Layer 2 of a small transformer language model trained on English Wikipedia (18 layers, counted from 0, width 64).
A neuron's activation on a vector x is squared ReLU(weights . x), where the dot is the dot product.

Input weights of the MLP neurons that the questions are about. A number n stands for (n - 128) times 0.0074.
n7: 117, 167, 129, 59, 89, 184, 146, 125, 114, 136, 160, 112, 104, 193, 129, 98, 182, 186, 68, 155, 109, 96, 112, 101, 125, 57, 176, 135, 161, 121, 143, 100, 141, 164, 116, 152, 96, 162, 87, 86, 161, 135, 152, 155, 151, 105, 145, 151, 108, 129, 108, 155, 164, 122, 157, 104, 135, 90, 54, 111, 166, 148, 140, 162
n11: 125, 139, 185, 164, 129, 69, 150, 195, 74, 125, 161, 205, 119, 159, 147, 83, 101, 89, 151, 155, 116, 120, 87, 130, 124, 116, 110, 171, 124, 120, 116, 181, 99, 131, 120, 54, 157, 93, 156, 123, 118, 119, 126, 129, 103, 137, 100, 130, 154, 117, 98, 134, 188, 102, 98, 134, 142, 151, 139, 110, 74, 137, 145, 154
n35: 108, 140, 115, 101, 108, 181, 133, 111, 95, 135, 116, 146, 166, 82, 126, 151, 141, 121, 120, 127, 140, 109, 100, 112, 105, 111, 120, 174, 151, 132, 140, 185, 159, 142, 149, 114, 126, 145, 137, 106, 144, 141, 155, 142, 101, 134, 116, 156, 125, 121, 127, 124, 131, 95, 113, 189, 127, 126, 158, 119, 98, 107, 141, 103
n57: 128, 137, 130, 168, 108, 149, 150, 94, 139, 121, 146, 128, 168, 163, 113, 163, 163, 141, 106, 149, 114, 148, 53, 126, 129, 125, 134, 155, 70, 139, 121, 127, 108, 127, 104, 130, 130, 157, 161, 197, 108, 74, 88, 135, 130, 151, 123, 118, 130, 138, 93, 142, 141, 138, 127, 80, 211, 136, 92, 119, 159, 135, 137, 77
n63: 56, 164, 112, 57, 93, 219, 130, 129, 156, 120, 190, 143, 114, 65, 94, 170, 115, 80, 160, 84, 96, 93, 148, 131, 87, 168, 76, 76, 158, 214, 138, 199, 169, 144, 107, 103, 215, 157, 103, 121, 101, 146, 151, 119, 168, 80, 148, 115, 129, 155, 119, 128, 93, 160, 72, 183, 90, 31, 192, 140, 121, 156, 216, 136
n66: 97, 142, 180, 126, 181, 135, 114, 104, 80, 100, 110, 151, 104, 124, 149, 121, 154, 102, 84, 111, 96, 189, 109, 115, 152, 141, 147, 111, 91, 89, 159, 93, 99, 144, 100, 123, 167, 129, 141, 130, 111, 121, 153, 82, 151, 171, 122, 90, 144, 188, 145, 187, 152, 120, 136, 67, 130, 151, 116, 140, 165, 111, 110, 101
n96: 149, 153, 133, 143, 103, 124, 148, 171, 151, 138, 150, 91, 93, 147, 94, 158, 121, 96, 154, 121, 121, 130, 141, 124, 160, 134, 135, 155, 105, 147, 132, 79, 142, 163, 154, 119, 128, 79, 141, 120, 166, 151, 99, 102, 141, 142, 124, 108, 112, 145, 97, 114, 102, 120, 104, 140, 165, 185, 108, 107, 107, 115, 144, 125
n104: 129, 181, 113, 122, 138, 163, 146, 125, 85, 126, 97, 126, 143, 133, 119, 105, 187, 152, 150, 114, 87, 134, 130, 165, 127, 128, 181, 126, 116, 126, 112, 137, 102, 86, 101, 145, 148, 121, 133, 192, 65, 89, 130, 114, 100, 172, 91, 105, 201, 133, 142, 137, 118, 172, 108, 123, 117, 141, 139, 101, 133, 100, 100, 121
n137: 106, 149, 173, 86, 105, 203, 128, 133, 126, 121, 99, 91, 112, 123, 117, 146, 164, 144, 108, 104, 134, 177, 68, 165, 138, 165, 139, 92, 72, 79, 147, 211, 90, 94, 156, 122, 177, 122, 104, 120, 124, 136, 221, 117, 139, 107, 136, 161, 154, 174, 96, 149, 127, 129, 132, 120, 127, 136, 139, 117, 120, 56, 112, 154
n165: 158, 90, 110, 118, 133, 89, 157, 112, 111, 149, 109, 142, 150, 85, 152, 148, 131, 119, 107, 137, 161, 196, 146, 105, 148, 98, 146, 126, 143, 138, 88, 129, 145, 130, 146, 95, 108, 138, 178, 141, 89, 104, 95, 103, 98, 165, 85, 146, 119, 114, 85, 99, 98, 108, 122, 140, 151, 176, 145, 163, 174, 84, 161, 125
n185: 102, 116, 115, 142, 173, 92, 151, 90, 118, 141, 131, 109, 126, 105, 137, 123, 140, 151, 112, 171, 130, 126, 199, 98, 127, 88, 116, 159, 107, 122, 118, 148, 134, 131, 129, 75, 131, 99, 99, 133, 116, 112, 91, 155, 140, 147, 159, 132, 104, 146, 123, 118, 119, 132, 134, 113, 177, 131, 120, 102, 163, 129, 124, 108
n188: 127, 137, 150, 100, 106, 146, 96, 121, 137, 135, 121, 105, 109, 101, 123, 172, 115, 137, 121, 158, 140, 146, 137, 130, 140, 145, 146, 118, 141, 123, 153, 121, 134, 122, 140, 97, 115, 109, 108, 133, 128, 136, 145, 133, 107, 144, 115, 121, 137, 132, 113, 145, 133, 85, 113, 104, 151, 123, 183, 89, 155, 111, 155, 109
n207: 117, 114, 100, 113, 109, 113, 159, 111, 155, 124, 151, 99, 102, 124, 115, 84, 147, 122, 140, 85, 116, 119, 167, 85, 124, 130, 159, 140, 148, 128, 100, 146, 150, 169, 133, 110, 137, 89, 129, 141, 202, 162, 111, 107, 157, 70, 74, 132, 168, 174, 150, 143, 89, 124, 95, 124, 142, 158, 135, 199, 130, 121, 88, 95
n208: 107, 79, 118, 163, 169, 159, 133, 152, 132, 168, 138, 99, 152, 152, 108, 93, 118, 124, 97, 202, 150, 130, 194, 117, 136, 70, 151, 47, 154, 190, 200, 122, 172, 77, 70, 175, 86, 161, 110, 89, 151, 149, 150, 86, 123, 75, 133, 120, 205, 131, 89, 155, 151, 104, 126, 85, 179, 131, 84, 69, 116, 62, 92, 107
n236: 168, 100, 97, 96, 114, 99, 111, 141, 147, 131, 141, 94, 153, 128, 161, 125, 151, 133, 145, 87, 122, 59, 153, 112, 114, 114, 154, 95, 140, 157, 126, 111, 58, 157, 127, 148, 119, 158, 123, 131, 198, 156, 108, 152, 112, 99, 139, 144, 132, 147, 99, 195, 146, 108, 126, 147, 127, 89, 101, 109, 171, 106, 125, 125
n243: 111, 124, 158, 146, 136, 136, 114, 117, 145, 113, 149, 127, 141, 124, 121, 83, 156, 92, 109, 112, 137, 108, 162, 176, 138, 159, 143, 136, 99, 143, 126, 100, 146, 126, 106, 130, 89, 122, 170, 101, 147, 120, 133, 105, 133, 102, 163, 148, 131, 157, 98, 146, 93, 130, 122, 114, 173, 136, 123, 112, 143, 121, 123, 115
n245: 95, 86, 103, 93, 170, 145, 149, 138, 139, 148, 101, 115, 154, 151, 123, 133, 124, 138, 149, 102, 131, 123, 163, 128, 125, 104, 118, 63, 196, 109, 149, 113, 119, 117, 86, 188, 132, 128, 65, 122, 94, 57, 190, 159, 163, 96, 116, 137, 99, 137, 133, 96, 110, 176, 87, 152, 136, 148, 166, 117, 121, 84, 105, 211
n247: 130, 126, 112, 105, 143, 91, 134, 122, 139, 137, 136, 155, 130, 129, 134, 124, 124, 149, 126, 112, 132, 119, 131, 131, 132, 142, 121, 135, 129, 120, 135, 130, 124, 123, 117, 130, 157, 124, 132, 121, 117, 99, 134, 106, 127, 120, 132, 118, 159, 139, 96, 144, 133, 110, 129, 127, 146, 137, 134, 108, 121, 136, 150, 122
n250: 112, 187, 162, 108, 79, 57, 146, 187, 124, 122, 148, 162, 121, 145, 178, 144, 84, 200, 108, 122, 182, 139, 170, 103, 136, 155, 58, 85, 104, 97, 114, 177, 97, 97, 219, 131, 89, 123, 163, 209, 152, 134, 109, 164, 131, 73, 115, 161, 115, 179, 100, 145, 130, 119, 131, 63, 116, 115, 113, 102, 74, 121, 103, 160
n252: 127, 117, 115, 127, 123, 148, 132, 162, 158, 141, 115, 124, 116, 125, 133, 131, 101, 101, 139, 147, 117, 154, 144, 138, 153, 110, 121, 131, 133, 146, 133, 86, 113, 134, 99, 124, 145, 129, 146, 114, 138, 131, 156, 96, 121, 130, 122, 152, 149, 151, 112, 117, 151, 102, 122, 160, 130, 137, 159, 108, 127, 105, 105, 101
n256: 90, 104, 141, 106, 123, 119, 129, 123, 135, 113, 137, 114, 86, 143, 136, 124, 155, 172, 132, 141, 142, 125, 128, 122, 145, 146, 155, 97, 98, 143, 130, 107, 123, 131, 101, 135, 175, 125, 91, 88, 154, 132, 128, 118, 139, 121, 124, 162, 161, 149, 107, 165, 138, 140, 111, 159, 172, 131, 95, 159, 95, 92, 113, 100
n261: 84, 112, 144, 106, 123, 117, 116, 116, 93, 142, 97, 112, 57, 100, 126, 132, 182, 118, 144, 124, 135, 138, 118, 142, 153, 170, 138, 117, 140, 126, 109, 128, 126, 139, 145, 83, 109, 149, 130, 141, 128, 109, 144, 169, 110, 156, 104, 141, 128, 138, 121, 167, 130, 155, 123, 101, 157, 157, 136, 152, 99, 144, 101, 143
n270: 99, 97, 125, 148, 135, 139, 148, 145, 124, 129, 123, 142, 120, 136, 123, 144, 114, 137, 142, 139, 105, 114, 115, 107, 108, 147, 170, 123, 159, 147, 117, 123, 176, 100, 108, 107, 147, 109, 108, 119, 101, 106, 115, 140, 134, 142, 98, 126, 154, 122, 123, 93, 125, 148, 104, 128, 168, 139, 146, 110, 129, 133, 155, 126
n271: 65, 214, 163, 133, 135, 185, 83, 74, 78, 20, 155, 132, 202, 112, 141, 125, 52, 93, 66, 79, 118, 79, 109, 159, 243, 87, 142, 145, 248, 91, 190, 210, 100, 174, 111, 192, 93, 154, 126, 174, 163, 137, 102, 95, 126, 134, 31, 209, 121, 142, 122, 21, 154, 158, 96, 174, 112, 89, 160, 52, 46, 126, 85, 223
n272: 98, 115, 208, 82, 123, 123, 132, 113, 114, 128, 115, 146, 101, 109, 114, 77, 127, 149, 133, 134, 150, 150, 157, 90, 107, 147, 81, 122, 106, 112, 93, 177, 115, 157, 126, 131, 166, 124, 120, 130, 95, 72, 112, 84, 121, 126, 107, 155, 168, 188, 147, 98, 142, 144, 115, 115, 77, 150, 131, 155, 178, 122, 127, 158
n275: 132, 171, 132, 149, 150, 169, 172, 150, 110, 90, 105, 124, 180, 138, 118, 123, 131, 180, 146, 143, 157, 145, 92, 108, 114, 135, 95, 174, 121, 115, 117, 165, 139, 103, 173, 134, 105, 159, 123, 156, 103, 108, 113, 104, 119, 107, 86, 111, 107, 119, 114, 157, 109, 112, 124, 118, 141, 159, 127, 107, 110, 144, 120, 115
n300: 79, 138, 113, 121, 147, 126, 162, 77, 97, 112, 94, 106, 185, 126, 64, 120, 199, 170, 105, 79, 121, 103, 57, 79, 89, 34, 184, 168, 156, 157, 158, 148, 160, 115, 118, 149, 117, 190, 199, 183, 105, 173, 159, 190, 161, 135, 66, 71, 123, 134, 140, 120, 121, 134, 139, 161, 46, 96, 126, 161, 185, 172, 63, 99
n306: 104, 117, 114, 148, 140, 145, 102, 166, 118, 132, 124, 114, 134, 139, 155, 102, 99, 95, 119, 105, 157, 56, 140, 134, 168, 153, 106, 147, 151, 174, 121, 159, 164, 95, 63, 118, 147, 143, 136, 113, 138, 119, 130, 135, 172, 136, 161, 152, 103, 164, 114, 94, 74, 119, 123, 102, 141, 116, 171, 138, 152, 126, 145, 90
n308: 141, 133, 120, 97, 144, 127, 153, 96, 83, 124, 133, 82, 134, 87, 89, 133, 143, 151, 140, 122, 177, 184, 142, 79, 160, 90, 169, 122, 109, 138, 131, 119, 129, 159, 143, 119, 81, 172, 83, 169, 131, 165, 99, 171, 103, 187, 134, 155, 147, 136, 155, 127, 122, 113, 124, 143, 96, 113, 158, 118, 95, 122, 103, 119
n326: 84, 113, 83, 120, 93, 131, 180, 139, 172, 114, 129, 127, 157, 159, 67, 85, 123, 95, 129, 119, 178, 125, 95, 121, 118, 109, 110, 140, 133, 191, 152, 119, 61, 131, 152, 137, 187, 121, 108, 196, 70, 140, 145, 87, 123, 167, 106, 109, 105, 143, 183, 116, 157, 158, 105, 148, 140, 116, 156, 141, 79, 127, 96, 182
n361: 107, 144, 153, 136, 135, 110, 135, 128, 117, 121, 135, 131, 131, 125, 126, 140, 108, 155, 123, 135, 130, 134, 142, 112, 134, 129, 96, 130, 132, 122, 134, 146, 107, 128, 130, 141, 121, 126, 123, 115, 145, 100, 130, 96, 124, 111, 108, 114, 93, 129, 123, 123, 145, 128, 125, 130, 123, 127, 121, 116, 118, 139, 130, 142
n368: 124, 152, 128, 124, 114, 130, 102, 148, 171, 128, 139, 122, 125, 149, 117, 117, 138, 135, 105, 86, 123, 156, 132, 147, 121, 139, 152, 113, 133, 117, 107, 115, 113, 127, 140, 116, 121, 98, 122, 160, 113, 78, 125, 117, 129, 113, 142, 133, 155, 120, 88, 128, 97, 147, 121, 141, 198, 122, 128, 104, 110, 139, 148, 121

Each question shows a token from some text and the vector x that enters the MLP there. A number n stands for (n - 128) times 0.025.

" to": 182, 113, 95, 175, 117, 114, 91, 126, 145, 121, 112, 172, 144, 116, 103, 79, 135, 126, 121, 126, 96, 118, 144, 148, 139, 138, 132, 115, 120, 147, 126, 111, 117, 159, 184, 143, 154, 117, 79, 118, 146, 119, 135, 122, 130, 142, 151, 176, 89, 19, 160, 119, 149, 115, 138, 135, 80, 122, 106, 141, 142, 144, 115, 136
The two highest activations, in order: n236, n326

" Sing": 159, 110, 133, 162, 103, 115, 127, 156, 123, 104, 95, 173, 131, 136, 121, 88, 128, 160, 107, 144, 102, 127, 155, 178, 118, 148, 160, 133, 127, 156, 112, 106, 135, 192, 161, 124, 125, 118, 123, 105, 92, 101, 163, 131, 111, 84, 184, 135, 90, 84, 155, 105, 98, 118, 151, 127, 98, 117, 134, 157, 126, 143, 146, 84
The two highest activations, in order: n243, n368

" at": 193, 119, 104, 153, 111, 114, 99, 144, 152, 133, 117, 180, 109, 120, 114, 95, 121, 126, 134, 126, 92, 145, 140, 123, 154, 133, 148, 118, 113, 138, 113, 98, 156, 156, 188, 141, 139, 134, 77, 128, 146, 92, 138, 115, 130, 120, 159, 158, 98, 82, 187, 118, 150, 113, 132, 120, 79, 134, 105, 155, 137, 133, 101, 76
The most active neuron and its activation: n207, at about 0.28

"===\n": 153, 113, 125, 197, 112, 155, 118, 127, 122, 138, 118, 170, 135, 124, 129, 118, 120, 139, 110, 71, 109, 150, 130, 161, 147, 104, 112, 114, 62, 126, 147, 111, 149, 138, 165, 128, 142, 109, 79, 110, 126, 114, 170, 144, 114, 151, 148, 134, 114, 50, 179, 128, 123, 120, 145, 100, 93, 121, 140, 169, 141, 159, 118, 90
Which of these neurons fires most? n66

" Z": 186, 111, 114, 146, 130, 112, 99, 154, 145, 97, 111, 176, 121, 101, 122, 125, 118, 162, 110, 143, 98, 110, 138, 147, 133, 151, 137, 142, 107, 142, 156, 87, 152, 174, 165, 130, 148, 120, 123, 118, 91, 91, 129, 118, 123, 127, 146, 137, 115, 62, 160, 114, 135, 121, 169, 141, 89, 98, 128, 158, 118, 146, 133, 69
Which of these neurons fires most? n247

" Be": 192, 110, 121, 151, 126, 137, 109, 140, 138, 91, 105, 165, 131, 143, 119, 108, 130, 137, 121, 120, 123, 138, 146, 151, 129, 143, 162, 111, 115, 136, 114, 85, 146, 204, 200, 131, 136, 127, 102, 93, 92, 117, 160, 144, 85, 108, 160, 126, 86, 55, 140, 110, 122, 123, 169, 150, 110, 108, 125, 156, 136, 134, 121, 91
Which three neurons fire most, strongest first? n368, n7, n165

"land": 174, 91, 141, 174, 121, 115, 130, 104, 108, 142, 123, 184, 102, 125, 124, 130, 133, 140, 129, 127, 87, 109, 157, 137, 149, 149, 135, 136, 117, 167, 119, 89, 152, 181, 131, 118, 149, 129, 112, 113, 104, 110, 154, 154, 139, 101, 184, 131, 134, 88, 147, 88, 113, 85, 129, 148, 92, 110, 117, 137, 117, 129, 83, 115
Which of these neurons fires most? n252

" and": 143, 110, 86, 205, 122, 126, 90, 119, 118, 106, 114, 144, 148, 145, 124, 125, 151, 120, 138, 119, 103, 129, 140, 162, 157, 146, 115, 109, 86, 158, 129, 101, 139, 142, 146, 131, 151, 97, 109, 139, 112, 127, 143, 138, 118, 131, 155, 172, 108, 57, 189, 109, 118, 97, 142, 112, 91, 126, 98, 145, 133, 146, 132, 109
Which of these neurons fires most? n306

" Cup": 173, 87, 138, 166, 110, 116, 118, 103, 122, 116, 83, 160, 112, 109, 126, 124, 115, 164, 122, 108, 135, 122, 141, 129, 165, 158, 136, 132, 130, 158, 133, 97, 123, 140, 166, 163, 128, 141, 105, 91, 94, 121, 140, 124, 135, 108, 152, 111, 88, 37, 180, 132, 115, 124, 133, 136, 81, 112, 137, 154, 131, 162, 116, 133
The two highest activations, in order: n361, n300

" p": 181, 106, 120, 159, 128, 156, 75, 150, 126, 122, 111, 144, 142, 134, 130, 140, 125, 149, 132, 149, 125, 125, 161, 136, 130, 156, 145, 125, 55, 127, 146, 62, 132, 184, 165, 123, 155, 126, 103, 119, 98, 120, 164, 132, 126, 76, 93, 127, 120, 40, 141, 79, 152, 91, 155, 110, 119, 121, 135, 169, 139, 134, 108, 116
The most active neuron and its activation: n252, at about 0.22

" not": 152, 138, 119, 179, 100, 118, 53, 146, 130, 139, 86, 150, 137, 138, 126, 118, 97, 120, 103, 134, 94, 135, 186, 118, 123, 153, 165, 103, 94, 149, 132, 109, 101, 136, 170, 143, 155, 137, 102, 121, 120, 122, 129, 164, 106, 114, 151, 136, 113, 41, 161, 119, 106, 106, 144, 142, 87, 124, 113, 140, 160, 155, 131, 151
The most active neuron and its activation: n236, at about 0.62

"te": 157, 104, 125, 162, 157, 141, 108, 149, 144, 129, 119, 183, 150, 166, 107, 99, 120, 148, 136, 143, 120, 130, 187, 201, 126, 143, 137, 114, 90, 132, 134, 93, 137, 169, 165, 136, 152, 108, 95, 108, 115, 112, 141, 148, 118, 109, 167, 118, 143, 77, 141, 111, 120, 73, 116, 128, 106, 127, 83, 150, 117, 100, 100, 91
The most active neuron and its activation: n208, at about 3.5

"l": 204, 73, 130, 141, 126, 130, 97, 120, 139, 135, 115, 166, 144, 124, 138, 150, 121, 130, 135, 109, 93, 116, 137, 179, 123, 162, 154, 119, 130, 139, 144, 115, 148, 154, 124, 101, 172, 103, 101, 133, 81, 123, 140, 155, 137, 96, 185, 144, 129, 76, 176, 118, 110, 101, 133, 119, 70, 99, 123, 113, 105, 150, 132, 136
The most active neuron and its activation: n63, at about 2.7

" Dou": 155, 127, 106, 175, 138, 94, 115, 100, 142, 122, 95, 142, 133, 126, 117, 110, 130, 162, 118, 126, 111, 113, 152, 184, 133, 170, 146, 119, 111, 144, 128, 119, 117, 200, 158, 159, 148, 115, 126, 96, 92, 125, 145, 125, 111, 156, 189, 115, 77, 76, 131, 96, 110, 129, 174, 148, 81, 112, 124, 146, 124, 126, 109, 102
Which of these neurons fires most? n243

"197": 105, 120, 113, 146, 104, 122, 116, 137, 160, 148, 86, 142, 123, 138, 140, 129, 152, 131, 130, 125, 77, 122, 165, 159, 149, 156, 124, 173, 120, 137, 139, 132, 147, 163, 128, 142, 161, 83, 102, 133, 83, 110, 130, 149, 79, 98, 169, 109, 99, 76, 198, 112, 115, 107, 151, 135, 106, 130, 143, 142, 124, 121, 86, 135
The most active neuron and its activation: n326, at about 1.2

"ep": 154, 84, 154, 185, 127, 89, 80, 128, 121, 155, 93, 171, 125, 122, 125, 145, 103, 147, 158, 146, 127, 153, 170, 157, 129, 115, 148, 160, 132, 128, 123, 111, 129, 150, 204, 145, 129, 125, 107, 120, 113, 101, 125, 153, 135, 109, 156, 139, 84, 84, 138, 105, 122, 95, 139, 105, 103, 115, 96, 159, 98, 141, 108, 125
The most active neuron and its activation: n250, at about 1.4

"ure": 139, 106, 125, 191, 108, 163, 117, 111, 118, 127, 94, 176, 141, 142, 116, 105, 132, 167, 114, 121, 106, 135, 133, 148, 126, 148, 139, 112, 83, 148, 128, 142, 119, 187, 172, 140, 152, 91, 123, 90, 124, 128, 160, 157, 128, 129, 164, 133, 120, 86, 143, 84, 103, 93, 134, 143, 130, 119, 76, 162, 119, 121, 89, 143
Which of these neurons fires most? n137

" dist": 158, 124, 142, 168, 103, 148, 114, 112, 106, 138, 129, 152, 114, 138, 118, 118, 147, 162, 115, 147, 95, 152, 173, 183, 135, 136, 141, 138, 72, 130, 138, 95, 122, 164, 169, 128, 165, 84, 148, 119, 123, 116, 148, 128, 133, 98, 148, 123, 117, 19, 131, 82, 115, 125, 124, 102, 42, 127, 149, 157, 131, 114, 113, 132
Which of these neurons fires most? n104

" t": 165, 137, 141, 180, 116, 128, 97, 142, 93, 143, 122, 139, 119, 128, 127, 135, 138, 147, 102, 140, 121, 140, 139, 156, 139, 131, 169, 132, 55, 123, 140, 66, 144, 183, 186, 128, 154, 105, 104, 121, 113, 104, 160, 126, 124, 82, 138, 119, 118, 40, 154, 81, 147, 136, 138, 122, 58, 122, 134, 164, 124, 140, 126, 96
Which of these neurons fires most? n96

" having": 164, 127, 98, 203, 117, 127, 59, 139, 128, 130, 91, 158, 141, 141, 103, 129, 125, 146, 113, 122, 105, 111, 163, 168, 135, 129, 136, 141, 113, 153, 111, 132, 104, 190, 148, 116, 146, 123, 73, 106, 101, 115, 158, 149, 138, 121, 115, 153, 80, 58, 172, 135, 133, 124, 123, 132, 100, 121, 119, 145, 152, 147, 140, 106
The most active neuron and its activation: n236, at about 0.041

" promot": 135, 107, 139, 174, 81, 143, 91, 98, 138, 122, 95, 141, 108, 138, 128, 140, 118, 162, 121, 128, 103, 125, 179, 128, 113, 169, 171, 116, 90, 163, 120, 129, 127, 162, 169, 134, 161, 104, 128, 103, 120, 118, 144, 139, 117, 107, 151, 138, 88, 85, 179, 122, 99, 101, 150, 119, 119, 123, 121, 165, 142, 134, 102, 90
Which of these neurons fires most? n207

"ign": 157, 87, 154, 185, 129, 145, 96, 110, 117, 142, 104, 180, 133, 124, 118, 137, 114, 136, 122, 124, 91, 131, 145, 113, 126, 157, 147, 127, 111, 162, 122, 81, 126, 150, 174, 145, 158, 131, 110, 114, 129, 139, 161, 138, 137, 124, 144, 119, 107, 66, 122, 92, 93, 75, 147, 113, 105, 116, 95, 174, 128, 123, 131, 140
Which of these neurons fires most? n165

" the": 138, 91, 116, 200, 120, 129, 77, 108, 117, 143, 114, 171, 124, 112, 100, 97, 134, 158, 113, 112, 114, 135, 136, 153, 150, 157, 117, 124, 126, 128, 116, 131, 128, 176, 166, 158, 154, 112, 102, 104, 129, 143, 143, 123, 119, 93, 136, 161, 141, 55, 196, 108, 141, 105, 148, 128, 86, 136, 87, 127, 129, 146, 119, 103
Which of these neurons fires most? n272

"ject": 141, 95, 132, 192, 107, 170, 100, 92, 130, 141, 93, 149, 131, 161, 129, 144, 123, 154, 134, 135, 104, 136, 139, 134, 130, 168, 125, 92, 112, 159, 141, 103, 154, 146, 150, 150, 146, 75, 124, 102, 121, 121, 162, 117, 122, 114, 138, 136, 110, 66, 171, 106, 122, 70, 140, 115, 148, 118, 102, 173, 125, 107, 112, 113
Which three neurons fire most, strongest first? n208, n256, n270

" Techn": 143, 86, 116, 166, 117, 142, 86, 85, 102, 111, 108, 143, 102, 128, 158, 159, 148, 133, 129, 133, 120, 108, 174, 149, 137, 207, 162, 124, 119, 135, 118, 100, 145, 160, 140, 132, 151, 98, 130, 106, 114, 113, 156, 143, 96, 132, 158, 119, 103, 31, 179, 125, 119, 132, 153, 106, 117, 112, 133, 155, 115, 130, 106, 126
Which of these neurons fires most? n261

" member": 157, 136, 130, 183, 114, 125, 99, 90, 126, 165, 94, 180, 114, 127, 127, 126, 140, 155, 89, 116, 85, 135, 154, 169, 157, 165, 153, 125, 116, 153, 129, 99, 127, 146, 150, 147, 162, 110, 119, 102, 111, 124, 152, 131, 125, 131, 124, 107, 113, 52, 165, 115, 104, 87, 128, 126, 70, 132, 116, 107, 136, 127, 107, 148
Which of these neurons fires most? n104

"at": 150, 94, 150, 180, 135, 162, 102, 123, 118, 113, 103, 148, 92, 104, 136, 156, 160, 120, 109, 117, 126, 165, 151, 143, 126, 138, 126, 152, 136, 142, 127, 141, 110, 175, 157, 146, 132, 101, 115, 111, 112, 99, 166, 161, 124, 109, 171, 139, 110, 76, 159, 87, 108, 107, 147, 104, 73, 97, 128, 159, 87, 151, 134, 128
Which of these neurons fires most? n261

"\"": 157, 97, 106, 177, 118, 139, 115, 140, 134, 145, 128, 160, 130, 121, 138, 134, 121, 177, 124, 102, 131, 172, 143, 178, 165, 118, 128, 145, 104, 131, 123, 63, 146, 133, 126, 119, 135, 133, 119, 74, 98, 98, 143, 141, 121, 135, 140, 120, 105, 50, 217, 115, 130, 95, 119, 121, 67, 124, 124, 164, 123, 128, 127, 132
The two highest activations, in order: n165, n252

"i": 186, 88, 160, 154, 136, 119, 90, 149, 138, 107, 125, 164, 100, 111, 128, 156, 131, 134, 120, 114, 96, 141, 176, 130, 156, 135, 140, 152, 116, 146, 139, 107, 150, 151, 119, 130, 149, 99, 107, 77, 86, 137, 138, 144, 127, 121, 117, 135, 107, 50, 162, 131, 108, 97, 142, 113, 97, 108, 99, 164, 106, 161, 131, 122
Which of these neurons fires most? n96

" from": 176, 114, 100, 173, 112, 119, 99, 135, 135, 140, 106, 182, 137, 83, 112, 99, 134, 137, 137, 121, 94, 129, 146, 131, 149, 143, 153, 112, 100, 143, 129, 125, 148, 152, 166, 125, 152, 114, 80, 117, 140, 117, 144, 128, 139, 116, 146, 177, 96, 42, 168, 114, 158, 115, 128, 117, 87, 128, 110, 142, 146, 134, 85, 101
The two highest activations, in order: n236, n308

")\n": 160, 124, 103, 184, 116, 137, 127, 123, 142, 150, 121, 180, 118, 144, 145, 102, 128, 154, 122, 89, 95, 166, 131, 192, 140, 120, 114, 122, 106, 136, 150, 111, 137, 115, 153, 148, 154, 91, 77, 102, 117, 119, 171, 137, 120, 116, 130, 142, 107, 26, 156, 120, 126, 114, 146, 92, 90, 131, 124, 150, 148, 139, 113, 91
Which of these neurons fires most? n104

"a": 172, 81, 138, 175, 135, 148, 110, 148, 152, 115, 140, 147, 94, 105, 131, 124, 151, 141, 103, 120, 98, 149, 160, 132, 157, 150, 130, 125, 104, 137, 134, 103, 141, 152, 135, 132, 153, 109, 110, 92, 93, 128, 148, 170, 122, 122, 158, 122, 119, 40, 175, 105, 106, 79, 142, 137, 105, 108, 90, 157, 98, 156, 111, 131
Which of these neurons fires most? n256

"rain": 177, 81, 142, 145, 127, 93, 121, 81, 149, 100, 82, 150, 159, 157, 110, 139, 118, 130, 125, 111, 110, 142, 163, 159, 132, 152, 165, 114, 97, 155, 136, 141, 155, 137, 163, 132, 146, 109, 114, 89, 104, 122, 141, 155, 128, 103, 161, 116, 111, 92, 186, 106, 100, 83, 139, 144, 119, 112, 113, 159, 125, 145, 128, 116
The most active neuron and its activation: n243, at about 0.039

" reached": 164, 105, 110, 185, 94, 86, 117, 134, 144, 123, 104, 191, 107, 138, 116, 97, 106, 141, 115, 125, 98, 142, 164, 108, 134, 133, 134, 131, 127, 138, 121, 103, 105, 169, 209, 129, 128, 147, 84, 116, 149, 109, 166, 114, 146, 92, 151, 148, 97, 56, 195, 140, 137, 117, 125, 137, 102, 127, 116, 143, 136, 136, 118, 110
The two highest activations, in order: n207, n236

" that": 146, 121, 101, 182, 127, 155, 69, 105, 116, 135, 119, 153, 149, 138, 95, 121, 108, 154, 96, 91, 111, 126, 138, 176, 152, 127, 116, 138, 112, 138, 132, 137, 107, 166, 178, 136, 148, 122, 91, 113, 102, 105, 139, 137, 118, 155, 140, 160, 105, 58, 205, 92, 130, 110, 125, 113, 105, 122, 123, 154, 143, 167, 126, 139
Which of these neurons fires most? n271

"ater": 148, 94, 139, 212, 108, 141, 114, 121, 112, 140, 110, 151, 118, 143, 117, 118, 128, 119, 135, 123, 121, 138, 146, 122, 150, 139, 140, 154, 123, 147, 119, 114, 152, 151, 174, 154, 153, 117, 102, 89, 132, 120, 137, 144, 93, 137, 180, 132, 112, 94, 160, 85, 88, 87, 141, 98, 119, 114, 90, 174, 112, 133, 98, 141
Which of these neurons fires most? n96

"res": 154, 108, 122, 148, 124, 104, 105, 119, 161, 106, 94, 158, 153, 139, 126, 104, 136, 133, 117, 117, 67, 147, 120, 184, 124, 152, 149, 130, 101, 151, 161, 128, 110, 153, 157, 141, 158, 159, 138, 120, 130, 86, 136, 160, 135, 116, 148, 126, 102, 80, 172, 93, 110, 100, 143, 125, 139, 109, 83, 164, 129, 142, 115, 114
The most active neuron and its activation: n57, at about 1.3

" Pat": 159, 118, 124, 168, 124, 163, 87, 129, 121, 123, 121, 156, 111, 117, 140, 155, 134, 136, 114, 130, 145, 112, 157, 141, 128, 172, 159, 121, 129, 141, 114, 80, 125, 158, 138, 160, 172, 109, 86, 117, 114, 108, 167, 134, 105, 155, 169, 112, 85, 39, 144, 101, 116, 115, 174, 110, 85, 109, 124, 142, 122, 135, 110, 96
Which of these neurons fires most? n188

" Group": 158, 116, 133, 186, 97, 148, 112, 102, 122, 113, 95, 153, 132, 122, 114, 146, 111, 178, 137, 118, 137, 96, 136, 140, 164, 164, 107, 140, 108, 160, 115, 114, 142, 158, 157, 156, 123, 122, 134, 114, 106, 95, 139, 124, 107, 120, 159, 127, 84, 41, 188, 115, 131, 104, 132, 124, 114, 110, 134, 160, 116, 133, 128, 114
Which three neurons fire most, strongest first? n275, n361, n35

" v": 162, 124, 125, 140, 134, 117, 87, 147, 119, 142, 113, 186, 108, 112, 144, 127, 95, 161, 132, 139, 121, 124, 147, 140, 124, 166, 158, 128, 61, 137, 131, 82, 126, 139, 171, 128, 161, 124, 115, 140, 99, 117, 152, 133, 140, 42, 122, 141, 123, 54, 164, 103, 137, 117, 156, 113, 87, 122, 140, 152, 124, 145, 101, 101
The most active neuron and its activation: n250, at about 1.5